Layer 15 of a small transformer language model trained on English Wikipedia (18 layers, counted from 0, width 128).
A neuron's activation on a vector x is squared ReLU(weights . x), where the dot is the dot product.
The model reads these tokens: " Henry" " William" " Luc" "ern" "o" " In" "ga" " (" "2" "7" "):" " A" " c" "ust" "om" "er" " in" "side" " the" " sh" "op" ".\n\n" "W"

The vector x that enters this layer's MLP at each token. A number n stands for n times 0.068.
0 " Henry": 3 10 15 9 5 -9 16 52 -4 -6 -12 -8 26 9 6 -9 -14 37 17 -5 15 10 14 20 -8 20 0 -2 -8 -14 15 11 -3 8 6 -4 5 0 -5 6 9 -3 4 1 -17 2 -1 -7 -12 -13 -14 -13 -37 8 -3 25 -5 6 -22 7 -2 -26 -3 -5 5 -31 -7 -10 -1 -14 -19 1 -15 12 7 9 -3 7 -17 -1 19 -1 19 -16 1 15 3 -3 -3 12 31 9 -9 7 16 9 -28 -2 -4 1 17 -6 3 -3 6 6 2 3 8 -30 13 -17 7 11 -10 16 -63 2 12 0 20 22 2 -8 7 -24 16 -8
1 " William": 11 23 4 7 2 -7 14 52 -4 -5 -10 -9 33 4 5 -15 -10 39 2 -1 9 9 16 22 -11 12 3 1 -7 -14 23 11 -2 4 7 -1 10 -6 -3 8 10 -4 -8 9 -15 5 1 0 -17 -17 -14 -12 -42 -3 2 19 0 1 -21 9 -2 -21 -5 -6 10 -30 -11 -10 -5 -8 -21 1 -16 2 12 4 -5 5 -18 7 20 1 10 -19 4 13 -7 5 0 4 28 13 -7 4 13 9 -29 -7 -11 3 19 0 1 4 2 9 9 15 18 -24 11 -17 3 11 -16 11 -56 -6 13 -3 31 23 3 6 0 -13 12 -6
2 " Luc": 12 24 7 3 -25 9 1 20 -3 -18 -12 3 24 -14 -11 -9 -15 33 3 -11 11 -25 -6 -30 1 5 -14 4 9 -7 10 7 -25 6 3 6 9 -11 11 17 4 -19 2 -2 -28 -12 2 -20 -32 -13 18 4 -15 7 -7 27 -11 -9 -13 3 2 -16 4 11 19 -16 -6 -19 -13 26 -12 16 2 21 35 -7 -2 7 0 -3 25 -10 18 -24 -1 16 -21 0 14 24 4 8 1 5 6 14 -11 -6 -9 -1 -14 -8 5 36 4 4 8 -13 -4 -31 0 -18 -4 3 -21 22 -32 -3 12 5 11 28 13 -14 -9 -4 12 -5
3 "ern": 7 24 -10 12 0 -5 10 59 3 4 -7 -2 11 -15 11 -2 -7 19 2 -7 -20 -7 8 6 -19 -12 -2 13 -18 -31 6 16 -8 29 -13 -26 10 -11 -12 19 -1 12 0 -24 -14 -15 -4 -12 -24 -12 -7 -8 -31 1 -23 31 -21 24 -4 6 5 9 9 0 19 -17 -6 -8 -6 -10 -4 4 -6 6 1 9 -1 -5 6 -8 -9 4 10 -24 4 14 2 5 7 20 -3 -9 -5 16 17 0 -14 -9 -3 3 13 16 -5 17 0 -6 3 7 -13 -14 5 -29 20 -12 -17 0 -15 34 18 19 3 34 22 -2 1 -8 17 21
4 "o": 8 2 3 14 12 -18 -2 69 -2 0 9 4 25 -18 17 -19 1 24 17 -14 1 -5 12 19 10 4 -5 13 -4 -23 -10 12 -16 12 9 6 14 2 12 17 0 -4 9 -4 -22 -2 -5 -6 -35 -7 -9 -4 -39 6 -9 26 -1 12 -4 11 -1 -12 4 18 15 -16 11 7 -17 5 9 4 -19 8 16 8 -4 3 -17 -7 1 -2 13 -8 -13 15 -2 8 2 9 19 -8 -14 14 16 -13 -3 -1 2 6 11 -12 -11 12 18 -8 16 11 12 -8 2 -23 3 4 4 -3 -46 13 5 13 28 25 28 9 7 -4 17 -6
5 " In": 17 12 16 -1 7 -5 8 43 3 9 -6 -3 27 18 -9 0 18 10 25 -16 18 0 1 31 1 7 -6 20 23 -12 3 5 -15 8 31 7 -9 -11 6 19 -17 -18 -9 -1 -30 8 -7 8 -12 -11 17 -3 -29 -14 -17 4 -8 34 -27 8 2 4 -21 0 -8 -26 22 6 -4 5 -22 9 -18 0 -5 -15 6 12 5 9 0 -14 -8 -26 16 3 -10 -11 -19 30 27 5 8 10 1 -3 -29 11 -7 -6 19 -5 -6 8 -15 -2 1 -4 -15 1 -7 -12 -5 6 -5 6 -39 10 13 4 12 26 15 8 -11 -10 12 1
6 "ga": 6 3 0 15 0 -3 15 71 -6 -10 -4 14 7 -18 -6 -9 0 51 0 10 12 0 -5 26 -7 8 -4 20 -8 -20 -6 17 -16 -1 -13 8 12 4 15 14 1 -2 -2 -1 -14 0 4 -7 -12 -12 -14 3 -33 -14 -7 6 4 17 -2 19 -4 -3 10 4 10 -31 -4 0 -3 -11 16 -8 -25 -6 5 4 0 10 -6 -6 -21 0 8 -7 -4 -1 -9 -11 10 8 22 -6 1 17 30 -2 -8 -3 2 6 5 13 -9 9 -3 0 27 -7 19 -12 -6 -18 -21 -9 -11 -3 -46 12 4 4 35 21 19 17 4 -3 10 -9
7 " (": 6 4 10 6 -4 -9 1 6 13 -12 -25 -16 10 23 0 6 -7 22 10 -3 12 -10 2 42 0 -7 16 2 9 -2 6 11 -13 -7 18 -7 -2 -16 9 25 13 7 -3 1 -31 7 3 -8 -28 -27 -2 10 -71 -11 -12 9 1 24 -5 2 -1 4 9 0 11 0 8 12 -2 -5 -10 4 -11 0 -4 10 7 1 0 0 11 -6 12 3 3 -2 -11 7 -6 5 9 1 7 15 23 1 -15 -12 13 -11 24 -35 -4 14 0 -12 3 16 14 -29 -18 -22 -20 -6 -6 14 -46 19 -6 -6 21 24 -8 -1 -9 -9 6 -11
8 "2": -16 12 -13 13 -1 -7 0 14 -1 -10 -9 3 21 9 3 18 -5 27 14 -7 27 14 6 56 2 9 10 2 3 -1 3 21 -9 -4 -6 5 6 -5 -4 -8 10 7 12 -13 -17 7 2 -16 -19 4 -14 4 -24 -7 7 18 -17 -4 -3 20 -8 -6 2 -6 7 7 6 -1 -25 -7 15 8 -4 6 5 2 15 11 3 -4 10 -1 14 -21 3 -1 -21 -1 3 2 17 -8 -4 7 29 -15 -27 -9 -8 3 8 -14 -14 5 27 -20 3 9 -1 -31 -7 -5 -13 0 -19 6 -61 15 5 2 36 39 15 4 7 -10 22 -6
9 "7": -13 17 -10 10 11 -11 4 5 10 -1 -3 1 21 1 8 21 -7 28 18 5 10 2 1 60 -20 1 20 -4 0 4 10 5 -14 13 1 5 10 -2 -5 3 17 -12 12 -25 -19 6 11 -13 -29 14 -16 10 -6 11 15 11 -16 8 10 3 -14 8 13 -5 4 15 4 2 -21 -27 -4 28 -8 -1 -9 -7 5 -4 12 -17 0 -19 -1 -28 11 -3 -29 1 1 -10 5 9 -3 6 20 -7 -29 -11 -11 3 7 -12 -15 -7 24 -5 -8 9 -7 -17 -1 -16 -12 0 -18 15 -37 9 15 8 33 16 23 -14 15 -22 27 3
10 "):": -10 23 7 25 -23 -2 1 21 0 1 -7 0 19 6 -10 -2 -10 22 17 -7 24 9 2 41 -1 -2 7 12 2 -13 3 7 -14 -8 6 7 2 3 1 21 17 1 10 7 -15 10 -8 -2 -39 -4 -18 10 -11 -10 3 26 -12 -14 3 9 11 -18 4 -3 6 -26 -2 14 -21 -10 -36 18 -5 8 -3 15 12 2 1 -12 12 4 14 -7 -10 4 -3 19 26 -6 14 16 -20 8 10 -18 -38 -11 -22 -16 0 -8 -12 16 27 -2 20 -1 3 -14 -3 -5 4 12 -11 22 -31 10 10 -16 23 28 9 7 11 -19 14 -28
11 " A": 23 7 2 -19 20 -12 7 20 21 21 -39 1 14 5 9 -14 16 29 -3 2 -17 -10 5 32 -11 0 -4 -1 10 10 11 23 -17 -3 -28 20 15 -12 18 3 10 -12 -15 1 -7 5 -10 15 12 -21 -1 8 -17 5 15 -4 10 14 -9 -13 5 -5 -14 5 6 -29 7 -7 3 -4 -10 22 -23 -10 18 13 8 26 12 -4 8 2 -3 -9 9 16 -11 8 -2 -6 23 26 -6 14 11 6 -17 -3 4 -13 19 3 -13 14 -3 -1 10 -16 -16 -12 -14 -11 -9 -20 5 23 -32 6 19 -5 18 37 17 -20 2 -1 16 -30
12 " c": 24 17 5 -20 24 -16 3 25 13 -7 1 6 -17 -40 9 2 -6 30 -2 15 18 -5 3 -9 -11 7 7 -5 11 10 16 -15 -2 -15 2 13 4 10 -4 7 9 -30 -13 -3 -13 4 0 0 2 -8 -9 -18 -11 -10 -21 10 -28 9 5 2 -5 17 6 12 17 -43 13 31 -29 -23 -8 25 2 -4 29 18 11 9 -11 10 23 2 22 -14 -9 10 6 -3 12 7 -6 18 1 14 5 4 -4 5 -2 -9 -11 9 -7 24 7 -15 8 11 13 5 -23 17 3 -11 -13 -1 -28 11 1 -1 20 37 7 -26 -7 5 -1 -20
13 "ust": 14 31 -18 6 20 -39 -29 17 -20 2 -15 28 5 -24 20 -6 4 8 -1 1 -1 -25 5 3 -12 -7 -10 8 13 1 -10 9 -14 20 4 10 -4 3 12 6 -12 -2 4 -12 -12 3 1 -6 4 -12 -12 -15 -7 -6 -36 26 -23 3 0 -2 13 14 0 5 30 -8 30 -3 13 -23 -11 24 15 -4 31 15 1 8 14 15 5 16 -5 -23 -14 11 -12 32 -1 7 9 -11 25 22 18 22 -4 -1 -15 -24 0 9 10 1 -5 -1 -2 -16 20 16 -11 10 -8 3 -13 -1 -22 1 11 -9 4 33 -7 1 -18 3 4 9
14 "om": 11 10 5 5 11 -16 -4 34 15 -1 -7 -18 8 -46 24 6 0 16 0 -3 -8 -14 36 16 -21 -22 -5 8 7 -25 11 -2 4 10 -18 2 -17 -5 11 16 -25 6 -10 -23 -15 10 -14 -35 14 -6 -6 -6 -29 -5 12 26 1 11 15 -6 9 26 9 13 20 -29 18 -1 -4 -11 -12 -7 7 -9 8 6 -7 -1 1 -6 9 13 4 13 -1 8 -8 2 10 -10 -6 -14 13 23 10 -4 -6 3 -5 -19 -3 -8 -2 9 -6 -14 32 -3 -11 19 8 1 -5 0 -13 -6 -43 6 7 -19 3 14 28 -1 31 2 3 7
15 "er": 18 13 9 2 22 -21 3 45 12 9 3 -18 11 -25 24 2 11 7 2 3 -13 -23 29 23 -12 -3 -5 16 5 -9 -3 -4 8 5 2 -8 -14 -6 32 9 6 0 -20 3 -5 -1 -16 -5 12 -3 10 -5 -41 9 13 20 -8 0 7 17 -1 16 10 13 15 -47 32 -11 11 -1 -15 7 7 7 12 22 -12 -5 -1 -4 2 4 7 -2 -20 2 -20 14 17 4 -24 -11 9 11 4 15 -11 -20 -12 -13 -1 -4 -16 2 -2 -9 22 -14 -6 5 5 -2 -3 13 3 -6 -46 5 -1 -9 16 15 9 -9 26 4 0 22
16 " in": 26 14 22 -1 10 -3 13 16 17 15 -9 -16 7 7 0 14 21 -13 12 -11 -3 5 3 76 -4 7 0 15 20 -10 3 0 -1 13 5 -31 -14 0 -5 7 -5 -19 -11 10 -11 11 -4 -9 -8 -15 13 -5 -34 -6 0 13 -18 11 5 4 1 4 -18 13 -23 -29 14 -4 3 8 -12 20 -5 -11 17 14 0 -2 -1 -4 6 -9 -11 -14 -11 -5 -5 -17 5 8 1 -12 12 2 -15 4 -7 -1 3 -8 1 1 -29 0 1 -17 0 -10 -17 1 -1 14 3 3 7 -17 -63 14 2 13 15 14 6 -13 10 11 -6 11
17 "side": 11 20 -4 3 17 -12 -2 34 6 -3 14 -11 6 7 4 -22 9 0 4 -2 12 34 4 74 1 -1 -7 24 -10 -14 5 9 8 6 -17 -3 -15 -5 36 3 11 -13 9 11 -6 13 -8 -7 5 -21 -4 -14 -17 3 -1 11 4 0 4 7 6 4 12 8 12 -26 -7 -6 12 1 -27 -1 -19 -11 6 10 -5 6 -4 8 5 3 -21 -8 -10 -14 -16 4 13 -8 -7 -23 23 9 12 18 21 -15 -4 12 -8 28 -24 1 -6 -1 -4 -14 -19 6 -32 9 -11 -2 0 -14 -45 -1 -3 12 15 3 -1 -5 0 -3 -13 -9
18 " the": 6 11 1 1 25 8 -1 -12 -1 -21 -9 -8 5 -6 5 11 8 9 1 6 -6 -4 3 83 -4 -6 13 -4 -7 -17 -7 7 -7 12 -15 -10 -8 -7 13 6 -4 -1 -8 2 -11 6 -8 -3 22 -16 -7 3 -32 5 4 18 5 8 -5 -6 10 8 -1 21 -11 -36 5 0 10 3 -12 2 1 1 16 12 -2 -7 0 10 5 4 6 -11 -20 -3 1 3 -3 16 -10 10 -1 -12 8 22 -10 -4 2 -7 -1 -8 -8 -1 5 4 -11 -9 6 0 1 9 -35 -2 -10 4 -79 -4 10 4 22 13 4 12 2 -2 0 -26
19 " sh": 12 -5 -20 -1 15 -18 4 9 8 -23 21 1 -9 -6 19 5 2 -9 -2 3 27 -5 17 -10 -48 2 -13 20 5 -14 17 1 4 14 -10 -17 -2 5 -9 1 -23 -7 4 -6 -7 -5 -11 -14 -19 -20 0 -16 -22 20 -1 3 -1 -1 14 -13 13 29 4 19 22 -28 -20 7 5 -28 -19 27 14 20 16 6 7 -8 -8 27 11 -3 -23 -4 -13 9 4 13 -13 7 15 9 -22 1 5 25 -2 -3 1 -9 -4 13 -7 4 3 -22 -16 -4 18 -4 -30 -7 -18 9 -11 1 -38 20 21 -14 22 22 14 3 0 0 7 4
20 "op": -7 16 4 -11 9 -13 4 28 -6 12 11 -13 18 -21 17 -11 34 -1 -12 -4 23 -2 4 17 -16 1 -1 21 5 -21 12 4 -15 0 -18 -11 0 -1 21 -9 -18 12 2 1 -6 3 -31 -23 -14 -8 -6 -22 -20 3 28 11 7 -26 -2 -5 -1 13 3 -9 11 -55 -5 -10 24 -16 -26 4 6 -9 23 18 -6 9 9 -14 4 -3 -8 -9 -8 -5 2 12 -14 7 0 -6 9 11 21 25 7 -4 17 -18 -21 -9 7 20 -14 -24 6 18 17 13 -23 -23 2 -3 -6 12 -31 1 -8 -21 17 4 0 15 -4 4 -9 5
21 ".\n\n": -12 7 -2 -10 -17 3 -6 21 11 -10 1 4 4 -34 -9 8 -5 33 10 -2 12 -10 10 -8 8 -2 0 0 5 14 -10 6 0 3 3 4 17 -4 7 -10 19 17 7 21 -9 9 4 -10 -16 -4 -8 3 -42 3 -6 24 3 2 -9 10 -11 -5 3 -6 -8 -5 19 4 -4 -2 -15 -11 -3 0 8 1 7 5 5 -4 4 13 -4 -8 -4 8 -5 0 -7 -9 15 -8 2 -8 23 -15 -21 -3 -6 -1 23 14 2 9 10 -26 -3 10 19 -37 1 -27 -13 1 -10 21 -94 -1 12 -1 27 -5 3 8 16 0 2 2
22 "W": 28 0 2 -36 -5 -11 2 1 12 4 -4 5 18 -8 0 -11 14 16 1 9 12 -3 25 -9 -19 -21 1 14 -1 8 9 5 8 -3 5 -3 5 -14 5 -16 5 9 -2 15 9 -8 6 0 3 -24 -13 -17 -34 -3 4 8 4 1 -1 2 7 -20 24 2 -7 -11 -4 -3 -19 -12 -10 17 10 -2 -14 2 -1 -2 -10 10 3 -9 -32 -9 -8 1 -30 -15 -27 1 27 -10 5 4 4 9 -10 -13 2 -13 11 4 -15 3 -10 24 4 -3 10 -24 -6 17 -31 0 1 13 -58 2 8 23 -3 42 20 -14 13 2 42 12

Each question shows the input weights of one neuron of the MLP. A number n stands for n times 0.0065.

n73: 11 19 -20 -11 15 1 11 42 -34 13 0 11 -2 -23 10 -9 5 19 2 -12 15 -5 2 6 9 0 -5 -6 -14 2 21 2 4 13 9 -15 4 5 8 8 -16 -5 -2 -14 -28 -3 -2 0 -11 2 7 -9 -10 -3 4 2 4 -7 -9 -11 10 1 1 -24 -9 -23 -21 2 17 6 -25 22 18 10 -14 1 18 -12 -1 0 30 4 -17 -5 6 8 -1 0 13 4 -7 9 4 -18 17 2 19 -4 0 -11 -18 -18 15 7 -31 -11 -13 -16 -4 -16 -1 -16 -10 8 8 -18 -34 16 -2 10 -25 20 -3 -16 -10 -4 5 3
On which token does it fire most, and how strongly? 20 "op", at about 13

n319: -9 0 1 12 1 -2 -34 -3 47 -40 7 -22 -17 18 -13 -5 -14 -25 -37 -27 -34 -12 16 13 -14 15 5 -11 2 -8 1 -11 10 1 4 0 10 -39 -4 7 18 -19 -8 -9 23 -10 7 20 10 16 -33 3 -23 -17 -6 -4 32 -9 -2 -16 12 -10 -5 -39 -23 -3 18 -20 -14 18 1 11 -47 10 5 4 6 5 14 0 -12 -2 5 4 -28 0 7 7 -10 1 5 -32 -17 5 -12 1 -23 13 -12 -5 10 -1 -25 -1 29 19 -9 5 -20 34 0 19 9 25 -20 2 0 33 19 14 -3 -24 -7 7 -16 -32 -37 -4
On which three tokens does it fire most, strongest first? 18 " the", 16 " in", 17 "side"

n192: 1 -22 -5 -1 -19 -10 -15 -29 -1 2 16 -19 8 3 1 6 -3 -7 13 21 -37 -14 11 -5 26 3 13 -9 16 -37 33 4 -17 20 18 6 -15 9 -2 0 16 1 -5 11 8 -15 -34 -18 31 24 6 17 -10 -16 4 -15 -1 14 2 5 -6 -5 32 18 -5 30 -9 -35 -3 4 6 -1 17 -29 39 -4 -23 20 11 17 -33 4 -14 11 -39 29 1 -26 -19 -19 -5 3 30 26 7 -24 -4 -8 11 -10 44 58 5 -14 15 -2 -36 -18 -24 4 -14 16 -28 -4 -30 57 12 20 14 -17 37 -18 -19 -16 -28 6 -25 16
Its two highest activations, in order, are on tokens 13 "ust", 21 ".\n\n"

n321: -30 -3 -5 -14 -14 -28 -2 -9 42 4 36 -32 12 1 24 31 13 -37 2 14 4 15 16 -8 3 5 29 17 13 6 2 -13 19 -18 -29 -16 18 -12 14 -7 9 2 -5 14 -6 21 -25 0 23 -31 -3 -4 38 -26 -12 23 13 -3 9 28 24 -11 -9 17 19 34 -18 -7 4 -2 -6 -9 5 -15 26 13 -36 52 39 18 -43 13 20 0 -62 -5 2 -8 9 -8 -16 23 7 13 18 24 12 3 8 -1 0 42 10 -22 24 1 21 9 -11 25 9 25 -14 -7 -16 -16 15 -38 -15 -15 16 4 -3 21 -10 16 -2 15
On which three tokens does it fire most, strongest first? 17 "side", 20 "op", 13 "ust"

n222: 4 24 5 17 2 -21 -3 -2 -13 -16 0 -40 14 -11 18 11 14 4 -8 21 -7 2 26 1 -15 -8 -31 -18 5 -26 2 20 8 -6 -11 12 17 -15 8 -3 -29 -5 5 28 -8 -5 -24 0 -11 -6 -9 -12 -28 35 -6 3 25 0 3 -3 -11 3 2 13 -5 5 -13 5 -6 -3 -9 -10 13 5 5 7 -25 -22 -16 6 1 -14 -3 14 3 -20 24 -18 7 -21 4 -12 4 -27 10 25 -20 -26 -15 13 -1 12 -17 -11 17 17 23 -17 -5 18 -1 8 16 8 5 0 -24 -16 -7 8 -3 -8 1 -2 -9 12 4 7
On which token does it fire most? 15 "er"

n439: -42 1 15 -7 -17 -52 9 -14 -29 14 31 17 23 40 -41 -12 2 7 28 0 22 9 9 -8 -8 22 -33 -13 -15 -33 -32 -9 -18 0 -52 -5 2 -12 -23 -3 21 -18 -27 14 -7 13 0 34 -15 -1 -7 22 32 1 -29 22 -2 7 -4 14 12 -3 -12 25 -24 4 -34 14 4 -21 0 11 -9 22 20 -27 6 20 -8 2 -12 11 1 2 13 -11 -3 9 -2 -15 7 43 21 -17 -8 34 -25 -6 -35 1 -28 9 5 1 10 18 18 8 -1 7 -5 10 -13 -7 38 4 10 9 0 -38 49 -24 -4 14 18 4 -11 2
On which token does it fire most? 10 "):"

n362: -29 7 40 54 -12 -40 9 -15 14 30 -3 -43 -15 21 13 -3 1 15 -35 7 17 19 21 12 -9 13 -1 -45 -38 -25 10 21 34 -14 2 36 -9 -44 -4 -17 -37 -4 17 31 44 -8 -11 -4 17 20 32 22 1 27 -3 20 8 -3 -16 9 -28 -20 40 7 18 8 1 -11 -21 33 -10 -22 -42 -16 30 -3 -54 -10 -30 -36 13 -7 18 31 -25 -21 2 12 5 -16 10 -27 -11 2 -28 -17 -16 2 -6 37 35 9 11 -8 -7 23 16 15 3 10 27 6 58 -20 12 9 9 -20 -28 -17 -1 1 24 12 14 10 -16 -15
On which token does it fire most? 1 " William"

n431: -47 -53 12 15 -34 2 -1 -33 -2 15 5 -3 31 2 -17 20 19 -13 -3 -10 1 11 16 -15 -34 -13 -8 -3 27 -1 -2 -18 -10 -23 3 -4 4 37 8 -4 18 -16 7 -24 14 -16 -22 -2 -1 29 13 -4 12 -10 12 -5 8 -1 3 -22 -13 8 5 -19 -24 -32 16 -12 -68 -6 -3 7 1 13 16 -13 -5 9 17 2 -11 -21 5 13 31 12 -4 13 1 -23 32 47 -5 24 -7 17 2 -22 2 -22 26 -1 -33 -21 10 16 -6 -2 15 7 3 12 -1 -15 0 -4 25 19 14 -2 -15 7 15 7 -5 -13 -16 -15
On which token does it fire most? 10 "):"

n47: -3 12 -11 -16 -11 13 -13 8 -21 -4 -16 -17 -11 32 -40 0 19 -24 2 -23 -8 1 14 14 4 7 13 2 -4 17 0 -22 4 -3 19 13 34 13 -16 -13 -1 -11 17 25 -4 -11 -16 -4 17 -2 -20 10 -14 2 4 -7 48 4 -4 -4 15 6 -7 -2 -8 -3 8 6 -2 -1 27 5 3 -3 8 -47 -2 2 -31 -6 -10 -10 21 -7 -16 20 5 6 -45 -6 8 -3 19 4 -11 15 -11 10 -1 -13 18 -8 -39 25 6 -19 -37 12 -8 9 24 -5 9 -13 35 31 -4 0 -4 26 -20 -13 12 7 7 9 -20 4
On which three tokens does it fire most, strongest first? 5 " In", 16 " in", 21 ".\n\n"

n148: 7 -4 -3 38 14 16 -1 -1 -37 -21 27 19 -1 8 16 -5 -9 -2 -24 4 -25 25 -34 -43 -46 -18 30 6 24 -10 -13 35 -37 -10 -20 -11 36 29 -17 -23 21 -10 25 2 24 20 16 -4 12 36 -9 -23 48 -22 -32 7 7 19 -28 -19 20 -7 13 14 5 4 36 11 -38 -31 19 -13 -21 3 6 -18 -25 22 15 15 2 -23 17 45 -40 1 -8 -16 -22 3 -5 -9 4 -2 -31 3 24 -8 15 16 -42 22 8 -18 28 -1 13 -21 33 -8 -59 6 -11 -14 22 19 17 2 10 -20 29 -21 -25 -3 -15 -18 -25 47
On which token does it fire most? 13 "ust"

n49: -22 -14 -4 -17 -34 7 33 -14 37 -16 -7 23 2 14 -65 27 -38 -15 -36 22 22 11 -7 -26 -15 -10 23 -5 -5 -19 -7 -9 -11 -51 -18 5 -8 -11 3 5 -18 8 -12 -31 2 46 23 2 1 -12 -5 5 3 7 -16 -11 -3 35 15 10 -23 -7 40 -2 10 6 15 10 18 19 19 -30 -30 -18 14 -25 -25 6 26 26 -29 4 15 10 29 -1 13 -18 50 4 10 -8 18 23 -4 14 11 -6 5 -15 -11 -3 -17 -1 24 2 51 -17 12 48 4 48 17 35 28 29 3 -3 15 6 38 -53 0 20 3 -38 -56 -12
On which token does it fire most, and how strongly? 6 "ga", at about 0.7

n263: 15 9 -4 -24 -6 6 -13 -5 -21 -24 6 -14 5 4 -14 -8 5 4 -12 8 19 3 -43 15 1 16 23 6 28 -25 12 22 -18 15 -37 -16 12 15 -22 7 26 -16 18 8 -6 7 -7 -2 19 20 -10 16 13 0 -7 -5 45 -14 -4 -7 20 15 -26 11 -13 -12 0 17 -21 -4 10 -10 17 17 6 4 -22 27 -7 3 3 13 6 21 6 12 -1 -9 12 -7 14 -20 -1 -14 2 -26 18 7 -15 -17 -8 -4 -21 -1 9 -3 4 9 -1 21 14 -2 6 7 -14 11 7 3 -15 -17 9 -6 -1 25 25 -3 12 6
On which token does it fire most? 10 "):"

n111: 17 10 30 -3 -15 -28 -18 3 23 -24 4 2 -2 33 -4 -10 10 -33 -2 25 -19 11 -19 12 -4 -3 10 18 15 -29 12 28 1 -7 28 -21 20 -20 -26 1 -19 -2 16 18 -1 17 -16 19 22 11 -11 4 50 10 -22 22 -4 3 -12 23 43 -26 -9 28 -48 16 38 -48 5 6 22 -4 -47 -14 44 16 -28 -21 48 -7 -17 11 19 35 -1 -3 23 -17 30 -10 -20 -23 -20 -27 37 -6 -18 -26 2 22 -2 15 -16 -1 19 -13 14 17 0 15 -14 -3 12 10 -6 -22 9 2 -20 17 65 -22 -27 28 -3 -14 -18 14
Its two highest activations, in order, are on tokens 16 " in", 17 "side"

n12: 19 -27 6 19 -12 16 -13 9 7 -17 14 6 15 35 9 17 15 39 -10 -7 -3 -1 14 -43 -32 39 15 -17 -11 -25 -18 -8 -12 -27 2 6 -3 -14 -35 -46 4 -27 -7 3 13 -13 -22 -5 28 6 -37 -31 42 -27 42 -16 22 -15 12 8 -45 13 -19 23 43 0 35 44 -24 -1 -17 -10 -10 -19 3 -12 26 30 1 -12 -57 5 5 7 5 -35 26 9 8 3 13 -33 -22 -19 -11 16 -19 -17 -5 45 -8 5 5 27 2 0 -20 7 41 -16 3 -6 -17 -6 46 -8 -3 1 36 12 8 -9 15 21 14 -8 -26 27
On which token does it fire most? 6 "ga"

n455: -4 -23 -31 3 4 -2 6 -15 20 -21 40 14 6 29 8 -27 -22 -35 5 -18 0 19 23 -3 0 54 13 -9 4 -1 -24 24 -2 19 1 8 -12 26 -10 -3 18 -17 -15 14 38 -18 35 -24 -6 -8 -6 -12 -18 13 -12 2 -23 -13 16 -2 -20 -18 11 32 -15 7 7 17 10 31 37 -65 17 -20 -3 -6 20 9 23 32 -43 30 13 12 -18 -10 -15 18 23 -32 -10 -33 -5 17 -13 -18 6 -4 -4 8 -4 46 -12 -29 21 24 28 24 6 33 -2 43 47 -20 -13 -1 16 14 6 -13 38 -11 -26 25 27 48 -30 -25
On which token does it fire most? 17 "side"

n41: -32 8 42 -2 -27 -6 -16 10 1 -18 1 -25 -9 21 -13 0 6 -1 -27 -10 13 0 -6 -4 -38 -21 -31 12 -13 -37 -44 -6 6 21 -1 3 -9 -2 -9 6 -10 23 12 29 -15 14 -14 -9 -5 -12 18 -5 -17 15 2 -9 21 20 -20 25 10 -32 1 -11 2 -2 9 22 16 -15 -2 6 -17 2 -13 -10 -17 16 0 -29 -13 9 -4 15 16 -26 23 8 -15 -28 12 5 1 29 -19 19 -35 -2 -6 -10 15 -2 7 -2 5 4 19 19 21 2 5 -27 27 -13 -19 -3 19 -11 12 -35 -11 -14 -7 32 0 -29 0 -15
Its two highest activations, in order, are on tokens 10 "):", 20 "op"

n175: 35 27 44 39 -28 -42 -19 5 4 10 -7 1 24 23 -13 -12 -26 5 -40 27 -27 7 9 -43 -3 28 -9 -17 18 -1 -6 12 -23 -10 16 -8 15 1 -8 6 29 -13 -22 14 11 3 18 2 29 -19 32 5 12 -26 -9 18 24 12 -22 15 2 -8 9 19 16 7 26 -23 -11 1 10 -35 -18 -21 25 -27 -11 32 -20 18 -12 23 17 4 -9 27 -16 -10 -18 -2 7 17 -1 -13 -2 27 -23 12 -6 21 21 25 21 20 45 40 11 -12 -26 -10 -4 -14 34 2 33 28 21 -4 15 -1 9 13 -8 -33 -49 25 -7 -16
On which three tokens does it fire most, strongest first? 2 " Luc", 11 " A", 1 " William"

n467: 20 -39 29 -26 -9 -2 -20 -19 1 -28 -4 -26 -16 41 16 -2 5 1 -3 -5 15 7 7 -35 -22 -6 10 -13 -10 10 -20 9 4 -12 -22 -5 -27 -2 6 -40 9 -1 30 -8 1 35 19 2 20 -16 28 20 1 -4 8 -18 20 -1 19 28 -2 -7 -6 27 34 29 0 -17 -15 19 39 11 -29 -17 8 2 -34 58 -19 5 20 8 13 14 12 -32 -4 -12 -11 -18 -7 -11 -28 13 -13 -13 18 14 -32 -11 26 36 -42 18 23 4 37 30 34 -23 -34 10 -1 28 -12 27 6 -15 18 12 5 4 -27 47 36 3 -5 -16
On which three tokens does it fire most, strongest first? 22 "W", 8 "2", 21 ".\n\n"

n112: -19 -19 20 24 -25 -33 -23 18 14 5 -33 -5 7 21 -8 -5 -19 10 8 50 -2 -20 4 -14 -14 29 30 -4 5 22 -9 7 47 9 -27 -23 -26 -11 -44 8 -23 1 -28 20 -1 20 -17 -22 21 38 -33 -18 20 -15 -23 0 15 8 -12 -19 -6 -8 38 18 -9 13 -6 3 -1 11 38 -2 12 -45 4 10 -26 6 4 28 8 4 30 9 15 25 -14 10 -39 -1 25 -4 10 11 -3 -6 -50 -5 -2 21 1 29 -1 9 25 -13 11 -37 -11 -25 30 12 13 -6 -11 19 56 27 5 11 24 -29 -5 -4 -9 -11 -16 -5
On which token does it fire most? 3 "ern"

n45: -19 -36 -21 -31 -18 9 -52 9 -4 5 25 10 9 11 19 17 -23 -10 17 -26 1 11 1 -47 -9 11 9 -27 -25 -17 -21 9 -20 23 -1 11 4 -33 15 8 20 23 -20 -2 10 -16 -34 -15 25 -2 19 17 10 6 7 -6 10 22 -8 -20 -4 -27 -3 -2 15 -4 26 -1 -32 40 27 -12 6 -5 21 -27 21 8 -23 16 -18 12 12 6 -33 -5 25 -3 8 33 11 -19 -7 6 -8 -16 -34 8 -5 23 -8 -2 6 6 28 -25 31 1 -1 -20 5 7 12 -10 47 -7 1 -3 20 45 18 -20 17 -3 14 -5 -17 26
On which token does it fire most, and how strongly? 4 "o", at about 3.9

n54: 15 -31 2 -15 -25 0 -12 -5 -6 -19 -14 -12 22 35 -37 -10 2 -4 12 -15 26 30 -1 -4 -28 1 11 8 -2 -1 0 -47 -5 13 -11 11 -6 -3 -10 5 45 -20 12 -8 -4 -42 -1 -2 2 5 -25 -10 22 -11 7 3 20 32 -16 21 -14 3 18 9 45 13 -10 6 -4 -6 -2 -4 7 -4 43 9 -2 13 10 2 -14 -5 6 -3 16 -14 -12 -13 -9 -23 18 24 -7 7 0 25 -14 -18 12 44 7 10 -11 -13 22 27 -7 5 19 16 6 26 10 10 -2 -11 23 2 13 9 -10 5 10 -14 6 18 -18 -4
On which token does it fire most? 9 "7"